Layer 2 of a small transformer language model trained on English Wikipedia (14 layers, counted from 0, width 128).
A neuron's activation on a vector x is SiLU(gate . x) times (in . x), where the dot is the dot product.
The model reads these tokens: " the" " city" " are" " part" " of" " US" " 40" "." "\n\n" "W" "ashi" "ng" "ton" " Street" " serves"

The vector x that enters this layer's MLP at each token. A number n stands for (n - 500) times 0.0037.
0 " the": 451,442,608,518,494,455,480,534,522,505,456,413,626,532,563,571,503,513,425,487,543,492,449,510,480,467,525,477,581,417,533,476,554,449,483,535,487,525,504,488,541,444,506,473,470,462,512,505,529,512,497,376,492,486,522,975,483,515,458,515,361,428,531,531,495,427,605,456,431,498,511,505,576,474,524,495,501,492,474,483,504,506,526,492,488,491,525,503,532,509,515,413,492,524,563,632,468,511,139,464,459,528,506,496,535,422,513,569,441,545,554,503,423,523,581,513,496,495,551,522,432,365,535,458,787,491,459,388
1 " city": 417,458,613,556,481,511,422,434,516,436,567,525,589,623,421,653,564,483,594,357,579,470,457,592,486,556,534,563,645,525,566,609,549,548,494,465,497,450,510,564,588,516,490,416,480,526,471,479,534,565,476,491,508,471,264,654,465,669,443,549,551,438,565,538,511,535,551,683,502,465,396,509,514,521,583,518,524,492,423,477,508,534,447,567,550,566,565,515,557,483,518,517,478,563,570,569,494,612,332,614,456,682,512,519,489,455,151,460,459,496,417,561,468,504,483,461,498,358,546,489,464,429,574,453,743,512,443,527
2 " are": 512,466,766,451,502,466,480,533,511,380,537,538,516,581,539,629,467,507,536,585,523,486,542,522,529,546,527,356,445,360,453,492,562,458,498,381,490,378,483,490,510,478,502,481,499,586,514,473,501,602,690,464,481,560,526,540,445,482,448,375,354,623,529,534,523,420,489,380,508,495,468,460,525,432,465,481,523,461,469,468,570,491,615,520,349,425,580,516,572,650,526,393,336,459,562,669,483,335,278,484,574,475,461,646,540,521,397,486,431,459,482,510,460,513,328,464,493,511,521,470,449,522,552,434,773,510,437,454
3 " part": 501,501,423,492,495,619,432,406,596,518,354,411,411,573,501,607,475,519,494,453,365,510,507,514,524,569,465,409,501,633,571,540,567,599,517,393,505,475,545,660,407,512,497,527,449,655,695,516,628,497,442,611,486,397,454,571,492,437,495,460,339,402,516,526,481,491,478,425,454,458,382,536,547,494,555,473,573,526,423,478,416,510,401,478,405,447,554,511,528,454,573,340,524,449,624,676,458,663,564,358,582,410,527,560,561,465,427,570,375,500,521,503,620,475,482,509,506,371,498,504,523,381,493,452,721,514,411,415
4 " of": 465,616,687,537,494,575,644,513,519,438,414,596,452,526,579,532,557,596,453,534,478,520,399,522,497,506,533,540,641,459,624,453,544,450,484,394,521,492,473,505,537,495,497,501,460,472,490,462,428,460,484,480,437,504,465,868,599,574,457,589,404,383,531,574,537,521,696,587,543,551,501,565,543,468,486,540,527,435,534,482,498,555,623,528,460,417,489,508,551,622,489,375,440,433,541,545,477,498,495,486,499,560,532,519,491,494,483,425,533,471,589,544,510,482,514,549,496,541,508,487,483,337,546,476,887,500,485,371
5 " US": 464,452,744,526,477,400,589,400,426,428,498,541,633,572,480,607,520,482,543,469,519,450,510,751,518,552,519,479,517,359,426,472,492,603,534,552,532,522,566,506,422,497,483,480,444,513,515,507,555,511,513,468,471,484,418,601,629,452,476,370,513,467,501,717,489,453,548,578,491,498,412,397,557,477,526,540,509,513,437,471,543,528,449,562,343,617,526,514,514,591,514,225,465,535,495,447,512,697,465,467,429,519,524,431,541,490,362,451,443,583,532,524,508,420,536,430,512,356,538,501,486,540,600,406,862,505,437,504
6 " 40": 554,516,457,491,485,622,517,478,491,477,474,678,576,529,440,548,575,593,534,465,491,515,492,610,378,378,450,480,471,313,550,520,538,492,499,428,518,432,513,464,499,526,494,607,492,565,499,513,428,531,408,487,467,496,520,407,461,524,611,341,650,528,555,572,535,563,471,540,516,408,501,359,573,561,636,445,454,565,400,494,514,470,414,494,439,516,491,558,568,408,539,377,432,526,533,630,481,558,258,492,490,387,471,541,542,410,271,439,461,497,522,545,462,541,462,538,509,485,549,508,454,376,651,400,375,506,530,437
7 ".": 517,603,474,523,521,442,427,460,486,511,751,460,514,454,543,639,528,624,536,458,535,485,515,543,461,515,448,436,534,276,484,457,575,406,535,426,502,594,532,499,546,467,486,535,489,533,518,450,560,544,563,271,418,433,425,400,518,629,424,505,550,553,503,558,501,686,466,452,502,488,485,525,531,471,576,499,492,541,500,492,572,528,495,525,452,508,564,513,597,814,498,361,505,508,465,536,491,543,494,528,473,458,445,480,507,430,505,564,378,446,569,557,502,504,450,568,498,587,578,516,477,514,525,386,681,511,565,476
8 "\n\n": 554,498,711,486,509,489,586,524,529,535,491,510,521,453,616,570,478,483,407,506,457,508,480,491,318,464,435,348,646,438,500,463,570,533,533,361,493,594,464,506,482,469,486,495,493,434,444,505,515,573,595,495,486,471,539,500,542,505,295,513,427,409,547,579,501,591,580,466,445,453,491,516,486,498,438,441,492,482,490,488,475,525,714,468,443,495,437,481,538,624,510,520,513,550,610,629,451,493,426,418,304,490,377,438,540,406,135,545,380,520,476,500,393,445,458,544,504,460,596,472,478,346,499,526,846,484,466,481
9 "W": 490,522,457,504,466,416,370,478,436,435,654,414,583,487,490,490,547,493,530,519,544,444,503,527,479,502,439,378,408,536,600,466,534,511,545,476,530,513,483,555,304,520,509,540,464,573,501,477,525,573,595,394,486,535,686,657,454,313,562,492,645,459,519,430,547,501,443,469,482,516,389,516,523,507,596,350,522,546,484,542,550,519,477,549,376,569,435,485,552,281,475,491,512,504,535,598,568,656,572,363,413,494,611,555,501,394,300,572,407,503,520,466,400,469,525,624,505,534,565,481,451,501,487,387,658,505,489,495
10 "ashi": 576,562,525,467,468,499,602,505,518,513,626,482,410,608,552,549,537,469,411,500,533,494,545,549,465,543,359,499,523,517,513,619,557,496,465,455,494,386,552,578,480,488,488,493,477,560,524,511,617,459,378,365,481,543,136,416,641,595,571,490,649,498,617,546,466,526,664,572,488,434,512,610,636,562,436,458,538,501,527,455,553,539,566,503,559,513,429,512,609,392,547,497,472,484,570,521,537,520,345,380,554,553,605,496,545,548,758,500,457,483,544,479,427,475,451,468,509,589,586,429,414,438,588,542,599,516,502,436
11 "ng": 499,406,562,584,496,502,449,525,510,471,712,448,415,437,539,487,496,498,361,506,540,507,524,602,397,452,499,499,670,719,620,545,559,390,591,512,521,504,490,484,473,508,494,435,527,457,545,476,582,450,554,413,472,355,447,721,580,401,628,419,387,413,550,513,488,496,589,582,457,515,497,501,553,558,514,626,545,620,496,495,607,515,485,554,456,495,449,476,508,501,541,426,639,519,551,627,545,475,432,423,543,552,545,484,505,551,620,505,412,465,494,445,520,533,512,625,495,724,556,449,518,388,626,576,783,538,555,443
12 "ton": 460,497,465,567,513,501,501,349,478,469,740,465,541,606,531,589,534,436,460,464,431,498,570,468,447,498,575,558,557,743,588,390,491,564,484,357,510,489,483,461,461,580,490,462,441,601,521,471,576,490,517,438,455,541,403,710,497,492,715,408,645,561,485,508,530,554,444,555,514,513,538,416,571,530,573,515,590,503,508,518,592,539,483,565,528,530,464,503,572,480,498,533,528,551,625,508,506,558,425,569,586,474,533,500,534,533,486,551,460,553,438,532,538,486,488,447,496,596,597,475,482,433,500,488,810,521,499,444
13 " Street": 487,451,502,443,486,551,547,479,448,462,728,504,602,534,502,542,561,502,523,522,475,458,519,552,451,545,317,453,560,485,552,514,549,472,507,544,507,466,540,411,445,489,499,462,476,555,485,504,568,501,673,495,437,573,361,766,445,639,531,478,467,546,606,620,418,501,510,569,527,496,489,508,648,564,588,474,485,507,583,469,561,519,267,510,440,591,478,492,595,347,503,519,610,497,490,661,551,569,394,476,520,553,573,501,549,409,251,403,477,539,496,470,461,475,526,515,490,422,566,477,484,572,510,530,737,512,367,546
14 " serves": 466,510,802,530,497,606,470,466,506,465,585,549,580,587,513,498,534,516,582,571,491,416,494,546,434,506,337,441,582,579,436,486,531,379,491,353,506,517,488,461,482,492,488,512,512,487,539,483,426,623,556,546,474,335,242,482,445,415,450,439,258,487,645,635,497,375,528,357,551,494,445,383,534,500,476,543,552,437,408,486,558,532,591,518,553,384,475,493,598,642,488,481,553,515,593,593,472,491,491,502,653,378,478,613,539,495,472,403,468,499,553,504,496,463,515,470,486,454,497,539,476,667,578,523,784,506,391,549

Each question shows the input weights of one neuron of the MLP. A number n stands for (n - 500) times 0.001.

n201 gate: 388,547,568,483,538,465,567,471,507,410,633,388,478,381,543,486,399,440,453,631,455,498,407,504,506,588,422,423,419,543,515,555,517,417,460,485,485,523,509,675,509,519,521,619,560,408,488,431,400,474,549,444,489,474,682,514,459,573,511,539,485,508,543,401,480,390,537,585,555,407,532,549,504,409,324,478,552,393,527,542,456,494,391,424,538,338,423,362,398,526,365,476,571,401,516,539,539,468,583,557,384,556,474,527,541,403,516,452,467,412,469,538,477,600,521,386,595,380,537,610,610,584,575,608,457,603,583,451
n201 in: 513,412,490,418,597,639,451,327,326,481,539,425,477,534,505,551,318,375,447,467,446,542,406,495,473,510,620,550,429,487,576,489,487,452,557,607,422,516,574,621,552,578,505,412,498,387,445,518,502,522,578,572,369,392,610,563,605,459,463,508,451,426,504,474,448,527,459,586,550,540,537,516,564,394,547,538,550,408,594,338,621,439,575,403,477,495,684,485,540,469,464,574,478,517,434,502,398,458,535,639,302,468,439,432,451,438,561,398,391,500,522,631,547,459,389,475,441,550,349,431,384,545,515,462,551,573,625,521
On which token does it fire most? 6 " 40"

n127 gate: 547,567,421,525,358,469,476,634,411,452,676,645,518,525,497,441,609,431,454,574,450,546,512,505,628,674,431,568,544,397,479,447,671,465,487,467,569,478,595,302,358,447,568,492,415,550,374,526,532,575,494,447,477,404,668,622,487,436,518,532,606,654,571,533,361,505,514,621,558,459,413,436,365,569,609,487,587,444,384,547,531,583,440,663,558,609,448,665,564,422,552,532,645,271,490,506,458,543,474,528,641,651,414,330,530,335,438,455,464,464,484,587,514,450,528,597,381,519,445,475,412,569,475,434,485,368,620,440
n127 in: 392,595,626,549,785,569,560,380,578,485,519,478,424,620,465,587,506,545,409,689,580,526,620,436,365,541,500,407,457,658,658,538,265,600,265,608,503,593,508,566,617,566,430,550,660,570,468,553,587,533,650,533,422,582,403,496,392,590,498,492,461,431,474,567,610,558,488,497,554,397,563,390,764,414,434,455,503,581,573,522,488,511,473,348,531,425,558,373,451,508,483,615,491,524,435,541,483,544,439,417,503,503,584,480,436,558,444,724,470,615,525,497,369,425,265,494,684,542,417,617,560,445,554,621,598,584,497,632
On which three tokens does it fire most, strongest first? 13 " Street", 12 "ton", 1 " city"

n284 gate: 516,482,398,500,550,414,459,558,301,495,535,567,478,604,616,516,374,590,577,592,428,420,426,474,537,397,641,394,476,204,526,525,508,458,399,470,579,396,452,666,344,577,621,344,518,337,512,463,446,601,528,498,657,488,433,543,365,405,577,593,551,497,417,461,379,548,385,563,456,516,544,410,522,465,478,603,494,668,426,593,620,400,472,298,465,408,533,259,559,354,380,559,693,543,473,640,454,670,447,378,402,609,472,613,512,562,380,414,561,660,454,570,554,368,482,491,530,564,358,551,468,418,382,400,517,599,417,505
n284 in: 522,472,448,578,449,422,514,583,491,495,463,486,632,429,569,432,409,545,436,670,497,357,565,564,567,415,374,367,481,477,415,513,439,413,483,561,555,713,426,744,367,411,575,478,585,531,424,558,448,639,728,450,508,320,666,544,456,539,380,515,465,569,621,553,389,415,299,418,569,559,535,625,510,525,505,442,462,388,517,484,488,388,488,367,500,622,517,614,497,456,547,572,398,556,518,303,617,574,444,471,474,526,411,264,437,424,430,465,553,515,512,438,734,435,453,690,493,575,423,399,486,549,449,617,443,519,800,431
On which token does it fire most? 9 "W"

n111 gate: 441,609,456,346,571,584,457,515,500,640,561,373,569,524,507,248,610,518,548,528,522,440,373,500,596,350,518,536,478,667,378,500,380,612,327,363,403,684,404,569,797,403,430,522,509,316,497,461,523,590,382,437,558,402,518,367,529,417,379,503,717,522,542,441,273,526,684,466,497,475,503,646,573,658,439,523,470,421,617,507,365,500,471,536,677,437,470,371,598,308,474,404,602,521,334,453,568,174,588,637,325,365,569,560,661,454,646,540,510,503,517,326,328,703,493,409,534,392,486,422,483,538,503,520,519,541,437,446
n111 in: 593,529,320,418,446,604,587,466,547,609,651,454,641,560,461,418,503,373,485,581,447,519,402,528,485,530,520,481,632,723,454,388,500,430,421,491,462,588,429,531,650,493,503,457,387,237,622,410,594,627,320,483,559,446,462,448,359,405,522,387,614,488,637,273,425,463,710,566,473,378,444,602,683,608,450,491,454,513,513,556,493,609,544,583,566,332,327,323,506,324,466,413,565,540,363,476,616,266,512,493,377,390,660,701,633,412,664,575,447,514,397,448,419,668,493,365,526,575,666,454,404,460,594,368,559,558,536,378
On which three tokens does it fire most, strongest first? 10 "ashi", 5 " US", 2 " are"

n287 gate: 545,667,450,687,648,576,586,421,458,539,527,550,438,646,617,566,524,611,455,570,382,445,463,482,391,456,426,606,418,444,650,453,370,596,435,504,373,521,515,552,491,559,479,469,653,563,428,575,514,469,540,546,469,445,568,514,504,515,575,490,531,538,432,438,622,594,347,468,513,392,585,576,477,383,531,590,544,458,601,315,566,464,537,408,373,531,514,532,515,500,500,490,486,514,414,548,465,480,413,448,617,443,509,486,518,567,402,373,552,446,504,504,597,490,472,524,402,527,426,498,509,578,502,553,511,518,543,606
n287 in: 613,520,522,532,417,439,409,500,560,532,424,519,470,567,500,559,488,490,436,665,498,325,604,450,396,420,551,556,592,530,485,668,654,539,428,533,553,462,489,551,441,354,465,438,483,655,605,371,632,572,549,566,437,563,498,399,453,512,508,607,443,424,458,620,444,583,448,561,475,411,598,485,492,476,557,440,579,484,334,532,456,575,431,500,472,449,358,546,525,545,498,476,549,555,373,463,426,460,500,564,558,574,530,610,509,437,442,448,579,522,411,399,529,507,500,559,548,518,527,534,462,492,330,557,563,343,552,496
On which token does it fire most, and how strongly? 0 " the", at about 0.014

n192 gate: 687,567,565,543,430,497,463,444,430,553,427,524,514,374,577,564,247,422,587,503,531,571,565,380,459,665,545,527,491,599,373,407,453,521,470,579,418,395,597,451,411,603,536,592,517,488,497,511,625,696,479,432,530,633,533,418,584,531,467,401,440,518,457,425,561,600,454,552,521,524,596,465,557,489,632,519,426,374,474,211,571,500,568,444,497,638,469,585,444,479,593,513,413,628,357,483,585,683,519,561,634,409,225,554,355,684,396,408,497,678,522,696,523,386,532,616,593,421,405,489,599,602,447,641,498,424,478,480
n192 in: 321,412,423,484,426,509,508,519,557,483,530,598,498,594,547,605,603,533,649,316,409,450,437,457,498,489,510,548,419,445,431,554,482,640,379,310,601,442,376,324,584,386,639,407,486,576,632,638,367,483,534,612,484,396,435,496,445,361,398,510,558,462,423,473,433,294,551,525,687,467,512,434,349,465,497,564,547,429,586,596,351,559,398,686,454,494,592,435,492,640,439,502,462,426,537,488,302,300,457,572,469,569,563,395,674,359,506,551,606,505,507,456,464,521,625,457,522,431,565,623,409,445,486,494,500,512,568,599
On which three tokens does it fire most, strongest first? 11 "ng", 10 "ashi", 9 "W"

n113 gate: 698,482,463,486,574,703,555,299,487,491,502,517,502,455,688,564,575,586,327,497,500,396,593,471,484,624,638,549,519,520,650,460,453,563,443,542,644,449,488,492,541,552,423,435,610,542,505,600,373,649,490,479,461,384,582,589,522,514,530,445,439,458,527,708,417,483,474,621,587,454,493,469,583,433,586,461,418,521,568,426,500,606,602,373,485,637,490,486,536,496,383,564,327,580,644,353,564,559,470,488,622,537,458,381,480,405,494,413,497,471,517,471,576,382,432,510,500,643,438,451,550,498,450,562,564,514,556,643
n113 in: 634,485,523,429,636,534,485,363,568,558,484,430,367,393,548,544,575,590,514,470,381,500,703,498,461,546,478,471,403,440,495,528,412,582,507,556,646,373,502,595,446,411,368,502,399,458,469,466,622,482,354,418,617,550,452,564,663,463,617,373,485,451,445,492,498,512,382,549,606,426,518,404,562,453,454,485,424,359,267,237,500,446,504,632,413,605,648,489,598,493,556,516,471,531,559,447,449,468,517,529,442,507,537,538,424,548,471,479,492,629,456,624,617,484,445,626,609,516,496,515,450,430,608,521,520,311,647,477
On which token does it fire most? 12 "ton"

n252 gate: 528,588,540,519,583,334,398,487,446,500,460,532,419,425,460,549,527,396,503,721,458,534,588,472,500,493,417,518,470,461,500,449,487,353,486,461,504,574,529,492,522,444,629,524,445,480,502,561,389,504,451,462,500,515,479,457,459,502,468,539,448,505,446,661,395,545,533,443,440,590,573,464,439,438,624,535,429,461,466,580,567,473,520,579,477,528,485,467,491,500,395,502,399,522,515,489,472,476,526,413,484,485,618,491,527,464,547,450,509,470,508,416,504,431,461,470,539,430,462,425,414,407,489,552,500,442,442,487
n252 in: 567,609,532,527,558,455,548,479,517,518,599,509,441,459,594,471,517,541,471,449,449,511,418,550,455,450,430,493,524,470,550,537,495,449,579,458,413,489,505,424,442,476,543,536,561,579,474,531,634,595,493,539,538,555,500,583,339,452,502,498,432,397,450,478,530,448,474,522,627,549,476,587,530,498,434,438,480,404,486,547,489,478,489,545,410,479,533,583,480,478,490,508,388,568,433,481,380,529,524,551,498,488,459,561,459,449,535,468,586,428,466,488,424,494,420,539,445,516,626,615,403,541,558,502,431,466,410,511
On which token does it fire most? 2 " are"

n8 gate: 699,539,640,439,477,524,424,508,493,475,460,619,481,474,426,494,409,591,490,467,637,474,432,536,644,393,543,507,506,460,456,513,402,430,577,472,485,637,573,302,523,421,408,544,510,579,502,585,272,565,634,483,422,403,621,482,502,494,469,444,439,427,485,386,500,504,469,434,468,600,409,401,367,500,483,612,386,572,419,583,392,420,522,415,536,611,491,589,590,497,491,460,429,600,559,512,484,494,557,505,589,519,665,530,521,390,557,532,567,516,498,502,444,455,660,507,342,477,487,441,544,544,444,507,582,583,534,579
n8 in: 521,336,486,448,307,490,595,553,562,532,476,476,435,587,462,487,561,504,604,406,568,435,479,472,634,466,500,374,451,479,479,545,527,376,657,395,387,423,735,585,519,498,362,514,443,432,661,488,538,431,448,437,440,590,565,496,409,427,526,509,482,451,450,461,637,580,551,412,709,531,421,489,570,488,458,574,507,661,476,500,463,498,473,595,613,567,396,595,543,510,444,502,548,471,561,470,742,463,561,631,498,491,567,421,572,380,452,558,490,475,527,473,456,547,451,409,407,547,578,607,531,557,410,498,563,516,385,513
On which token does it fire most? 14 " serves"

n194 gate: 468,477,447,427,541,362,549,587,479,525,467,522,466,497,448,597,619,438,523,420,474,581,359,372,495,418,466,371,432,574,413,568,512,438,442,452,394,521,698,635,500,422,410,602,600,391,564,390,555,403,540,604,558,565,498,476,416,433,443,589,475,529,371,466,626,433,767,460,563,545,507,510,545,495,638,583,358,361,503,624,602,507,354,456,444,470,615,639,566,504,533,465,401,433,380,523,656,465,535,687,573,400,288,604,458,526,546,611,546,426,487,416,479,678,610,515,441,465,540,592,417,530,611,418,476,413,552,474
n194 in: 435,439,424,396,527,485,541,559,465,557,513,374,437,528,522,609,706,316,504,625,446,436,401,322,496,490,398,384,488,566,500,599,626,558,519,491,542,478,484,548,671,431,413,571,508,473,475,377,532,419,543,537,559,618,407,517,481,412,502,590,537,516,420,473,540,463,587,455,479,526,532,530,599,568,554,429,490,250,421,580,614,527,359,592,344,487,542,600,523,436,547,507,435,460,405,621,652,454,546,701,465,482,454,534,483,578,530,546,543,517,587,451,547,540,500,486,606,520,448,557,346,526,636,450,491,626,596,520
On which token does it fire most? 8 "\n\n"